Layer 4 of a small transformer language model trained on English Wikipedia (8 layers, counted from 0, width 128).
Take only the direct path to the model's output, skipping the later layers: a vector added to the residual stream pushes a token's score in proportion to its dot product with that token's output vector.

Output vectors of the tokens that the questions are about. A number n stands for (n - 500) times 0.0022.
"agen": 529 474 514 613 470 615 513 614 336 388 525 716 156 540 421 724 733 320 485 529 527 459 672 371 713 254 512 784 420 582 308 642 477 735 781 769 509 475 664 535 470 488 720 581 454 317 508 191 646 507 360 461 465 597 384 715 465 634 728 484 511 525 444 486 435 367 577 344 488 512 546 303 419 561 443 571 575 472 390 557 247 314 554 323 339 484 477 217 551 366 210 740 393 514 324 380 591 470 919 211 458 422 586 519 657 651 482 693 288 455 744 315 683 690 705 377 424 495 363 632 542 693 637 551 258 354 723 274
" purpose": 642 489 606 653 501 629 606 517 316 278 571 299 578 715 567 548 729 578 771 496 447 291 597 390 486 426 814 442 471 376 520 740 343 464 593 506 538 345 675 628 514 709 741 406 524 304 651 339 629 536 699 414 409 720 480 652 613 459 355 540 482 626 422 404 375 312 223 480 507 597 376 360 501 320 460 522 684 600 175 629 411 524 405 624 377 462 378 313 732 531 507 412 373 410 493 609 690 435 474 383 432 605 448 398 406 431 513 694 152 625 579 551 232 647 488 386 303 458 601 318 341 799 459 540 354 363 518 446
"hood": 538 654 539 390 158 563 414 346 396 565 767 371 807 524 320 449 451 555 875 529 404 502 711 451 270 690 693 347 547 563 509 783 331 853 517 506 318 522 554 683 419 726 510 400 677 270 650 348 420 704 261 266 367 563 587 490 596 514 583 563 490 602 450 242 317 495 253 463 482 710 259 279 363 593 600 234 563 673 485 513 559 897 320 486 298 476 511 242 612 577 365 772 475 525 64 294 770 445 589 344 480 532 462 615 675 643 520 628 476 369 794 480 330 523 673 443 193 636 454 281 329 556 590 586 610 224 328 433
" exist": 459 426 534 551 564 688 507 553 639 446 694 302 334 541 651 497 651 340 447 335 444 489 448 233 385 400 571 140 560 357 493 708 353 652 481 371 355 532 501 705 542 578 803 547 493 274 522 510 566 445 448 568 557 511 443 569 677 546 416 685 482 600 485 385 580 342 295 504 446 529 567 629 386 507 591 465 679 383 440 298 542 537 565 567 277 491 552 170 570 330 513 590 288 463 551 476 475 537 507 561 482 621 440 342 317 555 366 532 476 466 750 277 415 610 487 342 471 614 451 490 496 805 639 521 366 196 547 343
"urch": 323 465 442 540 513 625 648 688 618 223 410 587 345 577 339 733 465 230 779 426 405 675 740 473 537 322 447 765 329 373 525 513 381 575 513 381 363 263 835 357 514 609 528 233 802 370 744 255 707 632 382 271 337 595 548 819 671 585 486 366 765 525 611 377 636 588 537 498 503 572 302 569 499 423 489 492 483 553 410 624 589 413 493 563 109 505 273 159 398 516 478 381 435 486 405 475 556 647 481 790 728 776 563 575 279 586 402 601 685 350 627 297 621 623 734 316 189 552 483 149 322 842 484 747 312 94 792 581
"ower": 568 538 409 564 402 702 463 394 343 240 398 228 500 341 331 471 734 594 850 465 449 464 515 246 779 581 447 823 491 448 423 333 380 753 304 531 345 480 498 517 507 449 910 412 547 361 623 342 496 630 584 509 364 703 280 484 598 574 545 282 559 506 535 426 509 395 453 625 710 511 318 470 483 522 487 536 466 270 433 585 614 560 479 429 387 490 295 393 495 397 387 494 664 504 437 341 621 314 333 218 647 477 391 418 658 573 477 610 542 338 402 381 432 435 678 308 390 624 609 194 534 513 692 664 249 300 736 428
" 2022": 439 407 394 618 631 524 386 343 626 463 695 494 631 685 620 481 478 527 573 613 444 578 501 462 527 509 656 502 678 613 487 466 441 644 601 509 490 371 461 515 505 646 560 357 618 281 375 389 647 655 603 564 382 431 468 426 482 614 578 664 646 455 597 528 545 560 562 643 493 530 565 575 415 477 487 664 490 588 527 586 567 417 504 519 334 491 588 523 593 505 407 594 592 419 477 414 536 543 531 500 548 592 615 495 382 680 517 620 453 358 575 453 424 667 480 644 540 602 663 567 565 649 666 524 577 609 539 417
" pandemic": 408 662 589 684 529 975 514 249 351 207 618 362 341 775 419 807 692 160 730 213 352 389 745 391 612 248 681 661 625 272 649 574 383 546 525 621 439 249 549 383 462 829 747 453 478 362 569 518 607 475 594 668 456 346 577 483 449 675 500 694 500 558 600 613 484 334 432 676 626 549 608 311 600 439 511 435 729 516 438 443 503 682 389 364 470 496 612 252 323 535 388 357 307 481 503 685 649 410 528 411 522 374 609 284 656 672 689 855 384 483 750 717 336 708 571 504 350 669 619 652 573 896 822 774 374 574 551 507
" Record": 642 460 451 412 200 619 547 429 539 612 502 316 430 526 451 577 491 293 491 554 354 237 627 538 566 361 611 604 487 668 411 569 480 397 507 648 479 658 528 452 465 588 403 396 652 291 621 489 631 476 584 480 438 508 593 454 408 586 337 508 614 721 781 623 633 547 584 616 676 515 581 530 459 653 453 339 535 611 693 570 374 673 606 565 353 484 431 627 448 494 271 567 430 477 355 564 760 493 346 411 607 611 760 387 382 553 761 574 381 568 632 299 478 628 539 495 536 416 759 429 362 508 436 577 505 513 526 497
"Sch": 473 446 628 735 325 715 451 221 585 482 413 347 489 523 326 495 532 437 501 452 357 527 820 610 564 448 271 430 655 246 562 675 506 666 433 512 369 574 541 546 417 429 428 476 553 517 463 433 567 599 513 384 439 576 509 544 627 583 361 740 638 386 427 594 588 389 788 468 464 445 540 604 815 430 331 368 561 496 482 633 266 622 452 572 502 473 533 261 422 546 342 430 402 443 550 659 467 673 474 394 555 275 634 452 340 442 459 782 418 631 586 386 304 595 686 433 304 504 602 509 561 771 568 687 420 441 745 400
"fully": 557 874 571 538 549 895 614 710 496 340 488 453 708 557 658 148 634 481 676 379 309 479 506 198 168 405 457 433 646 584 660 422 424 570 517 652 319 552 557 522 283 630 862 475 487 363 466 313 378 740 482 353 380 553 445 434 661 458 559 743 737 434 232 458 452 558 144 483 602 462 434 412 388 535 357 300 724 623 460 570 73 719 418 556 473 480 180 447 509 689 484 125 188 512 260 365 726 501 571 366 498 479 568 383 430 482 623 565 465 693 519 244 321 485 684 367 356 607 559 291 405 659 715 350 642 360 474 554
"ging": 504 384 699 570 644 687 310 390 220 479 605 302 287 393 626 516 421 334 605 580 369 406 654 318 380 533 442 653 271 499 641 694 439 500 640 767 403 548 405 699 434 614 477 526 694 295 537 425 358 808 460 513 393 660 597 508 495 492 432 647 557 484 458 586 333 463 417 499 525 585 339 513 575 472 255 701 306 712 660 374 325 704 523 483 272 487 586 428 415 515 517 103 494 430 408 791 453 161 519 617 523 511 237 596 735 588 759 651 556 332 235 708 643 474 722 406 523 289 735 505 411 686 849 630 436 315 576 532
"cing": 402 494 441 473 523 688 493 510 140 444 609 307 551 584 504 740 530 261 652 393 485 306 370 369 273 255 434 665 346 287 462 570 441 511 904 850 481 595 441 464 614 454 431 395 488 459 680 466 496 836 459 591 569 618 632 758 237 551 476 702 570 342 384 588 613 668 235 630 490 423 278 479 384 417 383 620 402 250 692 320 239 765 684 405 324 500 671 584 642 544 337 266 346 448 535 560 643 156 705 632 650 589 492 743 405 565 691 883 257 567 377 658 352 481 621 775 326 576 786 411 398 854 727 619 386 71 710 287
"hard": 549 693 446 647 652 506 486 440 405 248 580 618 315 561 597 319 406 517 695 355 397 289 373 639 447 236 767 666 658 568 291 478 488 390 698 561 205 496 313 123 468 373 425 817 643 520 767 532 506 588 581 271 589 397 323 705 519 674 688 713 705 660 376 289 622 510 441 513 566 432 277 401 382 336 361 568 584 587 183 601 558 471 357 785 383 508 338 416 186 652 388 324 412 493 402 481 441 547 883 349 510 496 777 605 499 291 646 691 294 349 659 596 568 457 790 283 566 603 615 297 361 607 524 511 519 370 521 420

Output weights of attention head 0. The head adds the sum of these rows, row i times number i of z. A number n stands for (n - 500) times 0.0041.
o0: 338 434 364 677 489 292 413 413 454 529 483 527 460 432 448 221 497 852 560 421 504 446 497 674 604 684 660 446 899 784 787 442 473 308 320 482 483 732 351 223 338 556 502 221 481 355 543 317 572 512 543 574 408 642 619 259 620 546 451 821 709 377 427 426 495 499 643 289 577 434 572 579 429 409 464 466 488 384 445 332 434 592 319 654 410 354 468 430 593 498 666 576 539 709 374 518 693 531 490 335 404 543 582 562 791 457 618 407 409 343 521 471 376 267 446 704 586 668 740 256 648 650 509 438 618 604 535 580
o1: 450 719 634 395 461 499 395 411 686 456 332 445 439 526 529 617 442 455 628 481 639 449 407 465 579 520 437 398 582 324 631 625 283 796 552 397 602 603 487 631 537 424 530 580 577 399 675 708 372 464 384 408 443 648 265 426 437 325 403 578 772 538 462 749 459 588 342 430 381 416 329 457 496 500 257 574 443 615 409 350 541 367 511 417 502 597 509 495 659 503 510 450 480 561 495 370 581 356 449 292 604 213 390 408 406 771 396 404 391 499 648 525 402 627 612 709 709 493 624 502 479 636 682 368 605 605 311 612
o2: 575 560 462 592 490 425 425 464 500 418 392 614 327 525 557 413 639 665 365 350 508 442 337 478 330 623 640 365 432 415 624 371 466 467 512 362 490 659 473 497 574 411 436 590 674 353 362 595 343 460 570 600 442 388 391 414 586 537 480 488 475 212 242 510 765 540 365 609 656 340 541 567 397 743 350 522 360 324 532 311 463 864 589 498 330 425 635 548 425 481 726 368 541 675 422 425 597 433 333 430 568 363 479 434 374 704 575 556 646 649 658 502 343 567 314 450 410 801 561 517 310 814 586 605 515 496 495 620
o3: 544 447 378 306 351 427 438 397 645 613 376 542 568 733 578 422 397 582 447 487 284 406 520 532 439 441 598 333 432 503 568 559 318 567 515 303 598 502 670 605 712 532 420 728 725 521 291 649 534 468 618 375 240 623 287 217 545 607 558 545 534 492 703 617 468 178 392 706 342 511 515 436 463 526 437 215 357 606 346 510 489 389 468 625 533 714 632 454 664 559 599 638 567 419 527 369 580 423 495 635 390 618 443 494 459 348 652 414 630 355 525 514 789 382 731 451 635 429 422 311 368 638 338 457 616 707 550 276
o4: 818 555 655 528 579 494 441 381 286 405 605 756 560 448 541 503 639 548 611 610 252 344 352 484 562 542 733 552 625 272 630 431 351 501 492 440 685 224 532 419 612 592 499 500 310 735 426 803 535 510 775 636 567 487 480 428 427 489 526 566 429 615 315 600 715 378 205 635 706 436 690 451 413 483 671 552 515 692 685 643 454 403 617 436 387 602 491 553 522 503 392 226 402 243 354 466 611 623 462 530 541 513 479 482 474 478 652 705 336 467 474 311 489 444 474 511 368 458 486 391 594 207 330 458 492 429 380 411
o5: 440 365 458 242 523 443 554 647 396 586 627 453 584 440 525 482 783 254 645 656 612 261 579 653 452 308 500 434 395 481 404 512 263 406 439 413 404 413 475 555 685 436 468 579 574 390 626 597 458 487 569 418 221 653 498 629 660 387 579 321 530 445 733 438 647 553 536 573 554 366 527 641 663 464 600 427 521 433 583 734 442 381 641 568 677 477 338 448 547 549 509 465 537 542 566 494 476 525 694 457 276 523 434 493 772 489 222 668 430 453 446 429 475 656 572 211 320 338 229 352 541 730 395 796 580 373 663 286
o6: 669 656 513 259 366 451 684 527 437 658 426 597 407 594 502 382 656 696 448 558 628 525 588 460 398 388 415 626 562 449 555 560 553 277 320 286 367 496 509 557 764 711 353 470 586 454 559 433 629 395 455 397 687 548 550 545 406 523 477 586 528 538 618 598 530 418 333 483 529 494 401 518 482 602 222 465 614 433 544 449 287 462 547 456 825 378 453 534 601 466 361 530 239 355 700 533 216 394 475 346 481 504 656 670 696 586 672 531 722 461 615 475 559 615 478 576 528 572 430 307 339 466 502 501 362 615 484 587
o7: 332 425 511 461 698 456 740 590 522 375 557 429 664 344 529 480 439 512 385 614 531 576 463 410 674 626 599 487 551 574 527 382 586 379 385 287 507 487 488 498 706 580 386 570 506 466 585 451 429 625 568 469 661 653 453 448 509 362 382 403 445 563 621 386 526 422 537 574 377 643 536 426 582 89 610 520 547 511 501 505 525 560 432 344 643 502 410 358 472 447 406 633 506 602 577 674 448 746 734 416 597 420 434 393 564 396 486 438 518 307 551 268 537 303 728 536 581 572 382 261 462 512 453 739 578 379 550 588
o8: 658 457 507 464 450 434 489 402 492 457 588 415 182 494 520 594 443 588 423 531 348 531 429 393 517 601 518 403 630 335 665 272 468 442 385 572 564 445 458 536 748 382 669 459 441 637 460 512 576 433 392 326 591 689 346 503 554 583 482 739 544 448 477 441 378 383 332 338 572 609 616 540 563 303 451 547 476 423 482 721 377 457 534 411 328 629 424 511 415 380 604 381 526 111 365 724 120 337 417 390 487 524 484 471 569 375 502 342 552 459 279 475 584 435 663 456 581 281 349 547 398 397 483 620 415 839 376 403
o9: 453 517 437 693 511 488 399 475 354 476 527 721 446 286 541 656 481 595 197 482 732 398 395 320 386 450 467 391 535 577 640 628 664 623 298 597 534 559 718 676 498 530 369 526 648 535 456 557 667 485 559 514 730 501 549 465 510 433 441 483 527 486 378 537 729 169 637 477 580 324 465 558 749 335 552 483 531 484 517 523 564 422 563 518 356 310 395 343 458 563 307 507 474 590 371 528 342 525 516 372 758 405 493 480 364 387 441 472 811 546 484 607 536 534 201 416 374 368 529 468 457 430 268 640 611 462 488 521
o10: 772 391 717 475 445 560 489 525 503 411 630 498 438 368 313 343 617 519 652 640 423 534 696 534 488 748 381 519 498 359 688 481 740 679 431 693 386 657 461 515 724 667 565 447 391 522 436 400 385 472 437 319 477 482 481 580 564 741 414 547 678 447 540 542 503 540 419 432 559 484 613 459 491 817 489 296 749 415 478 562 539 599 390 531 566 614 596 384 496 499 520 455 403 537 380 499 513 413 511 579 392 387 474 462 601 689 420 590 499 439 357 546 594 484 336 483 692 690 446 493 512 503 565 605 559 550 571 567
o11: 602 680 681 315 455 381 523 450 515 510 502 464 342 444 361 341 494 616 534 769 526 613 578 448 523 568 439 659 511 439 487 434 531 788 212 552 387 458 642 541 363 632 534 585 509 333 555 525 554 518 640 524 454 566 439 545 395 721 392 477 277 465 648 550 504 676 548 667 417 462 579 602 714 656 636 327 420 469 579 430 648 438 431 559 353 516 536 306 367 489 530 508 233 458 521 457 415 496 472 532 362 412 406 317 454 699 375 809 536 484 476 356 496 451 563 662 391 326 486 658 821 438 662 452 667 404 624 601
o12: 402 122 347 491 439 425 268 520 512 572 549 679 466 585 204 664 617 533 606 588 402 510 419 482 546 534 594 476 632 596 476 483 484 482 493 400 579 484 401 550 471 486 497 213 519 513 664 374 555 450 650 446 724 298 562 569 239 418 626 473 677 345 575 424 481 466 467 756 565 707 491 475 505 374 643 484 507 537 388 330 430 457 689 702 570 457 639 490 605 636 404 564 523 498 561 494 507 648 415 399 480 328 723 410 515 503 364 434 289 469 690 615 637 435 494 527 458 525 412 562 568 538 451 410 417 277 514 425
o13: 364 508 495 383 600 401 591 324 425 545 496 487 485 607 650 449 466 433 462 387 552 748 584 416 612 457 618 699 629 350 506 498 678 313 624 372 569 347 473 668 297 553 438 417 406 561 362 491 630 394 513 135 295 698 270 733 506 460 614 310 545 414 592 680 513 407 327 473 446 456 309 470 386 515 500 459 478 442 379 409 438 465 495 413 334 652 383 324 602 553 461 578 359 283 492 555 518 491 517 397 653 549 647 462 537 400 524 277 352 553 508 624 291 501 216 372 509 546 441 637 515 413 574 407 495 330 561 620
o14: 770 645 656 497 631 487 624 428 399 518 604 503 684 826 615 435 330 567 354 517 476 458 431 200 490 536 612 495 344 640 558 373 261 470 530 320 483 344 396 583 490 481 576 672 536 539 470 612 522 525 359 447 208 448 323 564 745 462 539 417 414 522 650 433 597 610 626 577 638 362 466 563 446 336 667 503 570 284 554 176 245 718 555 422 359 317 484 553 452 430 405 452 556 518 422 358 561 327 771 604 287 607 202 508 509 373 602 606 559 426 591 659 434 510 604 418 462 356 394 365 530 615 544 336 533 492 431 832
o15: 520 592 557 499 597 319 511 583 340 422 463 453 540 659 346 588 433 353 468 501 768 397 499 604 641 609 596 449 574 421 427 440 428 505 461 441 595 681 581 455 498 488 551 576 744 410 318 662 541 495 279 566 673 543 607 500 706 413 511 597 710 376 363 478 585 310 354 520 503 486 637 586 536 419 789 475 423 358 525 366 657 487 402 712 481 440 545 379 657 666 503 600 512 583 518 468 480 503 599 417 519 384 397 709 679 603 616 369 607 377 559 393 319 449 291 592 752 326 604 495 623 500 483 332 667 477 449 680
o16: 491 411 465 290 474 423 544 581 638 625 569 627 381 520 498 325 523 454 500 357 454 654 182 684 501 223 601 448 530 470 317 524 540 439 724 627 548 510 533 504 502 356 560 616 725 576 404 649 685 511 594 435 327 584 519 416 412 344 437 389 525 532 586 586 558 522 729 527 306 499 526 480 492 395 583 679 472 443 563 456 647 578 215 830 517 621 558 471 527 660 522 541 426 523 358 515 473 427 563 533 574 486 558 542 513 560 756 296 544 578 355 389 295 278 502 410 474 694 614 630 376 415 475 463 590 515 414 403
o17: 500 537 476 362 635 463 478 597 520 682 670 682 439 546 530 576 599 593 430 426 309 322 543 532 573 426 571 440 563 332 419 621 196 606 588 624 495 611 713 505 267 421 502 544 307 474 557 549 539 611 169 403 582 259 717 235 846 210 476 644 529 334 484 492 477 323 594 392 579 613 408 555 741 370 656 719 626 514 570 538 560 587 519 484 474 401 667 525 277 573 515 500 531 326 618 597 422 401 594 511 411 394 492 555 639 422 454 602 628 470 384 459 482 578 625 310 366 403 422 564 487 503 421 517 445 516 455 768
o18: 507 708 579 623 414 394 623 516 500 779 334 523 412 296 641 578 322 353 376 368 609 757 600 466 503 687 357 420 506 539 621 613 424 547 430 546 338 464 497 546 255 624 648 468 433 363 465 409 476 443 324 450 537 387 508 368 459 493 472 520 398 547 335 434 527 570 488 568 386 502 688 550 541 478 659 511 539 442 505 608 392 493 556 444 414 527 458 337 533 459 469 453 604 471 502 721 325 645 623 462 604 417 534 474 581 682 265 525 441 463 343 436 431 362 504 327 335 543 588 673 539 614 532 454 588 511 572 419
o19: 548 489 640 701 662 496 376 651 452 505 349 619 559 497 592 608 306 461 716 420 572 592 466 337 476 618 356 596 430 441 382 554 339 463 575 571 586 437 575 754 608 529 449 365 413 681 528 293 284 367 616 501 471 365 471 514 659 306 495 599 610 535 587 212 472 668 724 466 643 588 348 521 600 476 414 424 678 296 533 477 589 519 629 460 398 356 326 370 589 435 518 334 423 536 666 500 586 301 379 718 521 426 390 399 468 351 615 500 507 434 461 520 519 456 595 585 523 555 412 598 509 339 463 415 536 523 480 485
o20: 647 479 446 788 351 418 644 481 326 458 449 419 716 319 488 368 515 456 322 526 539 639 377 445 407 706 206 354 654 403 560 574 326 334 645 357 214 420 479 714 277 397 328 462 408 526 774 274 388 435 236 746 393 681 513 672 532 638 585 333 499 584 506 349 344 383 566 557 270 781 487 471 605 532 516 599 722 701 446 358 675 771 559 470 550 563 621 491 555 587 587 482 566 485 584 301 488 314 633 695 390 703 308 362 641 660 364 427 528 317 589 479 458 356 501 407 634 503 316 461 445 532 346 506 374 567 356 392
o21: 712 367 517 501 625 588 365 587 424 406 431 425 599 684 541 448 463 467 447 500 520 501 570 541 423 494 412 561 586 691 526 459 583 341 423 590 455 531 573 404 256 644 487 371 300 516 620 283 453 679 477 420 290 609 645 592 384 563 490 628 694 375 432 388 406 455 625 284 428 389 417 620 587 533 381 526 768 523 457 515 489 494 487 407 548 563 506 568 569 649 263 486 432 598 409 528 717 398 613 450 176 450 421 756 751 609 591 361 454 503 634 577 433 379 396 519 502 559 344 449 559 276 533 373 509 391 695 562
o22: 455 520 676 640 490 480 310 642 395 573 711 219 712 534 524 588 634 487 486 515 246 473 587 417 422 538 628 517 685 442 516 615 684 459 673 422 422 474 498 697 324 404 536 526 450 437 497 690 295 587 461 497 557 519 501 456 457 367 433 720 520 212 408 435 439 477 503 573 429 655 572 597 437 217 588 782 646 517 408 411 575 597 580 557 495 390 326 634 584 697 547 427 764 830 387 338 172 377 466 377 428 446 486 699 377 444 177 615 347 677 292 609 437 276 516 413 397 481 280 556 519 713 740 717 327 715 515 615
o23: 671 729 416 634 484 475 607 589 599 683 532 513 306 495 661 381 512 509 326 355 704 550 352 469 397 303 465 382 539 552 616 730 467 531 547 639 412 476 373 577 449 523 476 406 231 629 491 641 393 676 269 533 464 541 434 532 346 645 607 343 454 307 453 651 467 369 376 740 556 315 510 655 391 500 750 479 563 354 671 413 431 531 518 359 759 513 546 450 231 505 486 470 396 458 552 485 451 280 456 209 506 554 575 432 616 555 895 607 557 555 500 493 616 535 557 636 446 440 508 670 393 725 535 374 432 417 561 326
o24: 374 434 548 430 337 620 531 539 291 430 559 626 264 587 439 490 639 342 331 369 308 419 480 586 576 265 410 504 512 337 569 483 291 497 628 335 713 274 470 634 646 650 673 456 598 433 473 462 529 518 543 595 424 444 329 512 720 503 420 456 369 532 536 623 392 597 497 630 470 561 431 343 373 567 466 515 538 655 452 551 447 374 664 385 494 359 627 653 334 325 531 301 603 346 660 517 533 703 396 452 466 731 659 542 497 297 544 439 371 428 502 259 469 529 469 544 789 444 439 739 804 631 549 401 594 511 372 266
o25: 486 455 588 663 520 525 880 321 429 500 555 564 492 559 515 695 558 229 461 254 483 516 491 512 237 426 435 470 686 571 468 280 513 589 492 556 444 357 263 376 622 684 671 555 315 509 376 488 428 431 103 583 484 562 546 422 632 565 518 356 632 481 303 638 379 366 592 502 444 641 614 605 612 535 481 705 508 613 523 603 726 612 516 464 768 294 468 553 738 648 491 430 449 534 644 429 609 503 324 570 498 554 505 325 435 590 477 314 532 503 549 388 409 294 513 755 943 206 712 586 411 282 440 585 748 323 415 650
o26: 564 522 489 421 608 376 599 655 254 663 481 508 550 464 416 127 689 619 441 626 585 341 575 672 537 554 423 327 496 611 339 554 347 142 597 434 434 376 298 460 502 538 573 520 354 547 293 761 288 638 359 470 468 463 460 317 644 470 427 488 563 543 565 470 429 690 431 895 527 493 485 342 387 476 551 686 712 481 569 374 311 429 369 703 383 593 331 483 519 495 292 515 627 479 554 557 603 365 490 650 610 588 415 576 837 354 499 796 507 608 404 489 589 424 564 384 487 585 425 640 465 378 528 424 317 687 551 369
o27: 634 500 494 269 624 646 464 494 466 730 270 559 681 408 573 505 409 543 458 549 803 548 559 436 602 598 464 398 430 479 501 405 152 762 605 594 616 354 705 542 614 613 535 464 426 601 685 132 581 370 604 696 612 537 604 486 588 224 443 543 566 559 622 347 409 301 571 114 515 703 454 475 543 442 308 372 495 423 557 471 452 413 476 569 479 502 577 439 455 414 689 496 546 444 584 706 465 434 455 416 569 445 521 552 539 410 433 552 404 468 799 653 478 405 179 576 529 552 607 550 554 607 308 617 681 535 474 540
o28: 673 456 496 571 636 587 449 435 570 583 600 500 588 660 396 565 454 809 692 402 654 555 432 330 521 385 292 828 648 269 489 696 409 492 591 522 516 512 499 477 321 474 522 600 535 286 539 485 476 241 684 347 510 550 450 320 667 717 573 626 746 571 579 548 323 334 674 114 357 429 350 397 500 586 413 493 447 458 589 565 469 672 678 794 563 582 566 429 499 630 496 488 389 284 333 763 419 609 308 452 486 329 550 479 460 366 550 579 599 488 433 394 585 568 590 630 301 388 368 546 518 561 472 234 408 842 414 624
o29: 204 224 336 509 564 736 770 423 562 577 512 551 428 375 564 646 570 465 450 623 588 498 483 776 526 367 360 458 566 543 427 441 279 433 425 439 362 629 482 327 489 448 338 548 493 594 325 582 359 459 617 373 438 408 550 398 401 800 492 588 791 347 683 470 572 462 264 735 266 643 593 448 683 480 453 660 426 491 295 668 602 496 472 572 554 627 418 698 631 650 525 544 354 517 341 451 706 575 517 643 479 591 591 308 489 544 459 351 616 462 375 393 451 509 566 560 417 671 418 402 438 456 497 671 561 397 521 500
o30: 680 520 604 541 595 586 601 511 584 386 329 207 744 584 521 401 666 548 507 490 620 438 511 511 519 974 342 383 458 390 536 699 330 333 467 596 324 425 409 386 481 451 491 625 338 570 543 678 290 415 468 431 510 649 561 437 623 505 385 284 485 384 472 370 507 606 347 698 580 514 377 471 374 462 403 436 364 358 474 542 541 532 605 686 537 586 155 469 480 346 703 479 369 558 267 584 334 588 431 381 389 603 572 658 442 636 434 526 451 404 587 425 571 629 544 387 385 736 682 464 449 498 606 773 596 393 529 332
o31: 319 496 366 618 411 456 215 561 431 492 442 549 554 367 514 485 530 679 584 483 406 616 416 528 373 594 632 405 426 499 299 705 470 404 539 582 372 505 453 626 766 445 567 575 538 733 410 484 601 492 540 478 278 556 389 656 491 508 745 426 595 379 464 614 406 294 372 344 446 357 592 534 392 561 499 548 551 669 445 408 533 710 415 352 489 804 588 531 477 439 640 792 550 635 505 516 516 502 523 428 769 522 359 304 313 434 418 406 437 327 446 568 487 238 582 504 587 398 465 368 258 407 358 514 540 368 637 315

Each question shows a token from some text and the vector z that the head gathered there. A number n stands for (n - 500) times 0.0067.

"'": 313 382 546 537 618 433 506 515 625 632 519 521 398 387 510 417 441 488 513 499 432 350 476 433 439 265 322 561 680 330 480 511
Which two tokens does it push up most, strongest first? "Sch", "urch"

" |": 632 602 765 750 577 440 540 378 454 325 519 430 254 608 590 529 598 333 520 486 558 389 376 561 554 477 813 356 389 567 565 681
Which two tokens does it push up most, strongest first? "fully", "hard"

" mo": 390 499 501 523 673 574 489 570 541 543 417 585 413 359 594 509 484 548 525 519 425 460 651 462 354 400 634 543 499 403 549 473
Which three tokens does it push up most, strongest first? "ging", " purpose", "ower"

" flo": 546 448 561 507 575 543 486 597 550 471 483 595 429 408 635 550 460 476 551 442 499 419 509 523 448 441 572 465 404 369 516 461
Which of these tokens does it push up most? "ower"

"z": 497 413 547 457 465 461 328 462 425 668 551 547 522 504 230 535 519 545 508 403 423 429 474 377 289 408 317 665 599 620 483 549
Which two tokens does it push up most, strongest first? "Sch", "urch"

"en": 474 460 680 254 568 322 344 463 404 554 538 615 495 538 429 447 546 503 658 680 424 546 565 477 408 611 517 412 560 586 630 439
Which of these tokens does it push up most? "fully"

"one": 385 360 341 469 581 654 592 417 605 427 562 550 475 474 205 534 631 559 381 357 422 592 522 551 349 675 533 309 607 550 430 530
Which of these tokens does it push down most? " exist"

"li": 308 309 405 499 547 524 383 591 467 621 267 444 670 453 489 492 615 657 421 458 491 365 550 436 549 705 596 366 395 749 461 320
Which of these tokens does it push up most? "urch"

" Time": 430 419 559 654 514 427 511 471 490 512 434 558 410 447 407 404 748 410 422 415 354 325 465 513 448 468 442 413 449 503 463 611
Which of these tokens does it push up most? " Record"

"ll": 561 310 469 578 501 629 489 630 523 586 543 411 613 553 425 456 587 581 561 582 573 524 380 462 414 431 433 633 497 654 498 593
Which of these tokens does it push up most? "urch"

"l": 564 512 493 315 526 593 501 574 366 486 594 743 489 416 412 522 372 352 504 313 507 625 549 643 224 313 613 524 404 567 639 536
Which of these tokens does it push up most? "hood"

" exist": 482 606 548 495 484 584 574 423 438 441 566 536 524 507 535 476 443 470 481 505 422 437 557 508 568 378 447 629 565 347 478 380
Which of these tokens does it push up most? " pandemic"

"\n\n": 523 494 495 428 453 552 548 560 522 508 498 613 456 465 551 481 452 487 486 531 570 463 521 423 486 454 532 562 517 535 583 470
Which three tokens does it push up most, strongest first? "ower", "urch", "hood"

" said": 520 503 568 467 428 457 484 500 502 565 515 588 483 493 528 508 484 493 512 524 530 488 483 449 435 533 451 586 593 508 564 446
Which of these tokens does it push up most? "Sch"

" take": 533 588 586 491 452 457 477 547 450 445 540 569 473 490 566 582 452 382 546 442 485 452 544 494 405 399 475 502 472 454 533 462
Which three tokens does it push up most, strongest first? "hood", "ower", "fully"

" 2006": 538 541 493 542 526 485 582 402 547 434 519 542 530 518 473 409 438 477 510 475 460 479 541 498 552 415 494 590 483 447 459 415
Which of these tokens does it push up most? " pandemic"

" women": 442 544 564 421 479 453 542 469 524 558 542 506 513 504 535 543 441 526 556 601 489 523 559 510 367 392 503 590 587 372 572 455
Which of these tokens does it push up most? "ging"

".": 428 498 431 350 455 538 488 552 481 602 477 593 478 465 533 425 469 436 514 608 419 524 501 469 412 396 546 545 536 423 569 452
Which of these tokens does it push up most? "urch"

"ly": 541 526 427 558 643 433 496 447 668 597 490 579 585 468 179 388 670 356 544 382 447 475 354 374 501 438 430 524 589 537 493 596
Which three tokens does it push up most, strongest first? " Record", "Sch", " 2022"

" water": 481 476 557 227 386 406 400 520 400 752 526 555 469 465 517 502 458 533 582 544 460 570 616 504 286 396 443 621 429 445 425 495
Which three tokens does it push up most, strongest first? "Sch", "cing", "ging"

" the": 504 508 524 497 492 484 515 453 558 478 479 490 479 494 495 440 499 455 493 483 443 456 527 503 492 440 418 618 519 412 492 482
Which of these tokens does it push up most? " purpose"

" City": 310 350 470 558 629 565 385 557 446 522 472 533 516 572 423 452 719 496 535 407 476 368 575 540 494 521 587 303 347 636 486 622
Which three tokens does it push up most, strongest first? "hard", "urch", "cing"

" in": 472 539 520 503 542 503 541 451 494 485 522 472 534 495 524 405 471 542 521 514 490 487 594 533 510 384 504 545 495 394 502 461
Which of these tokens does it push down most? "urch"

"y": 340 512 612 481 464 397 488 515 522 626 465 546 465 510 418 519 653 490 577 465 355 385 506 546 326 467 307 424 505 525 434 578
Which of these tokens does it push down most? " purpose"

" Rod": 242 510 310 659 551 562 435 510 418 594 546 564 512 448 446 537 578 497 672 486 661 492 452 404 492 617 457 564 607 552 415 523
Which two tokens does it push up most, strongest first? "urch", "agen"

"er": 483 494 611 461 455 521 583 446 486 496 616 566 439 421 506 566 485 497 436 512 425 515 449 488 404 380 468 568 632 408 557 450
Which of these tokens does it push up most? "Sch"

"s": 406 546 566 308 450 387 428 304 349 665 562 619 613 465 472 591 409 596 478 554 516 653 567 448 383 348 378 689 663 252 508 403
Which of these tokens does it push up most? "Sch"

" 4": 589 583 592 425 365 257 520 359 459 544 493 419 403 643 623 512 540 552 589 656 570 605 478 705 400 614 530 570 607 362 437 420
Which three tokens does it push up most, strongest first? "fully", "ging", "cing"

"rs": 470 354 447 551 563 521 499 472 332 361 498 569 631 514 304 521 698 398 278 334 306 529 436 504 474 487 513 306 566 476 419 599
Which three tokens does it push up most, strongest first? " Record", "hard", " 2022"

" Cou": 550 434 563 546 574 428 393 498 517 627 386 460 500 487 331 491 597 478 489 364 364 409 434 500 435 458 223 435 435 547 405 593
Which of these tokens does it push up most? " Record"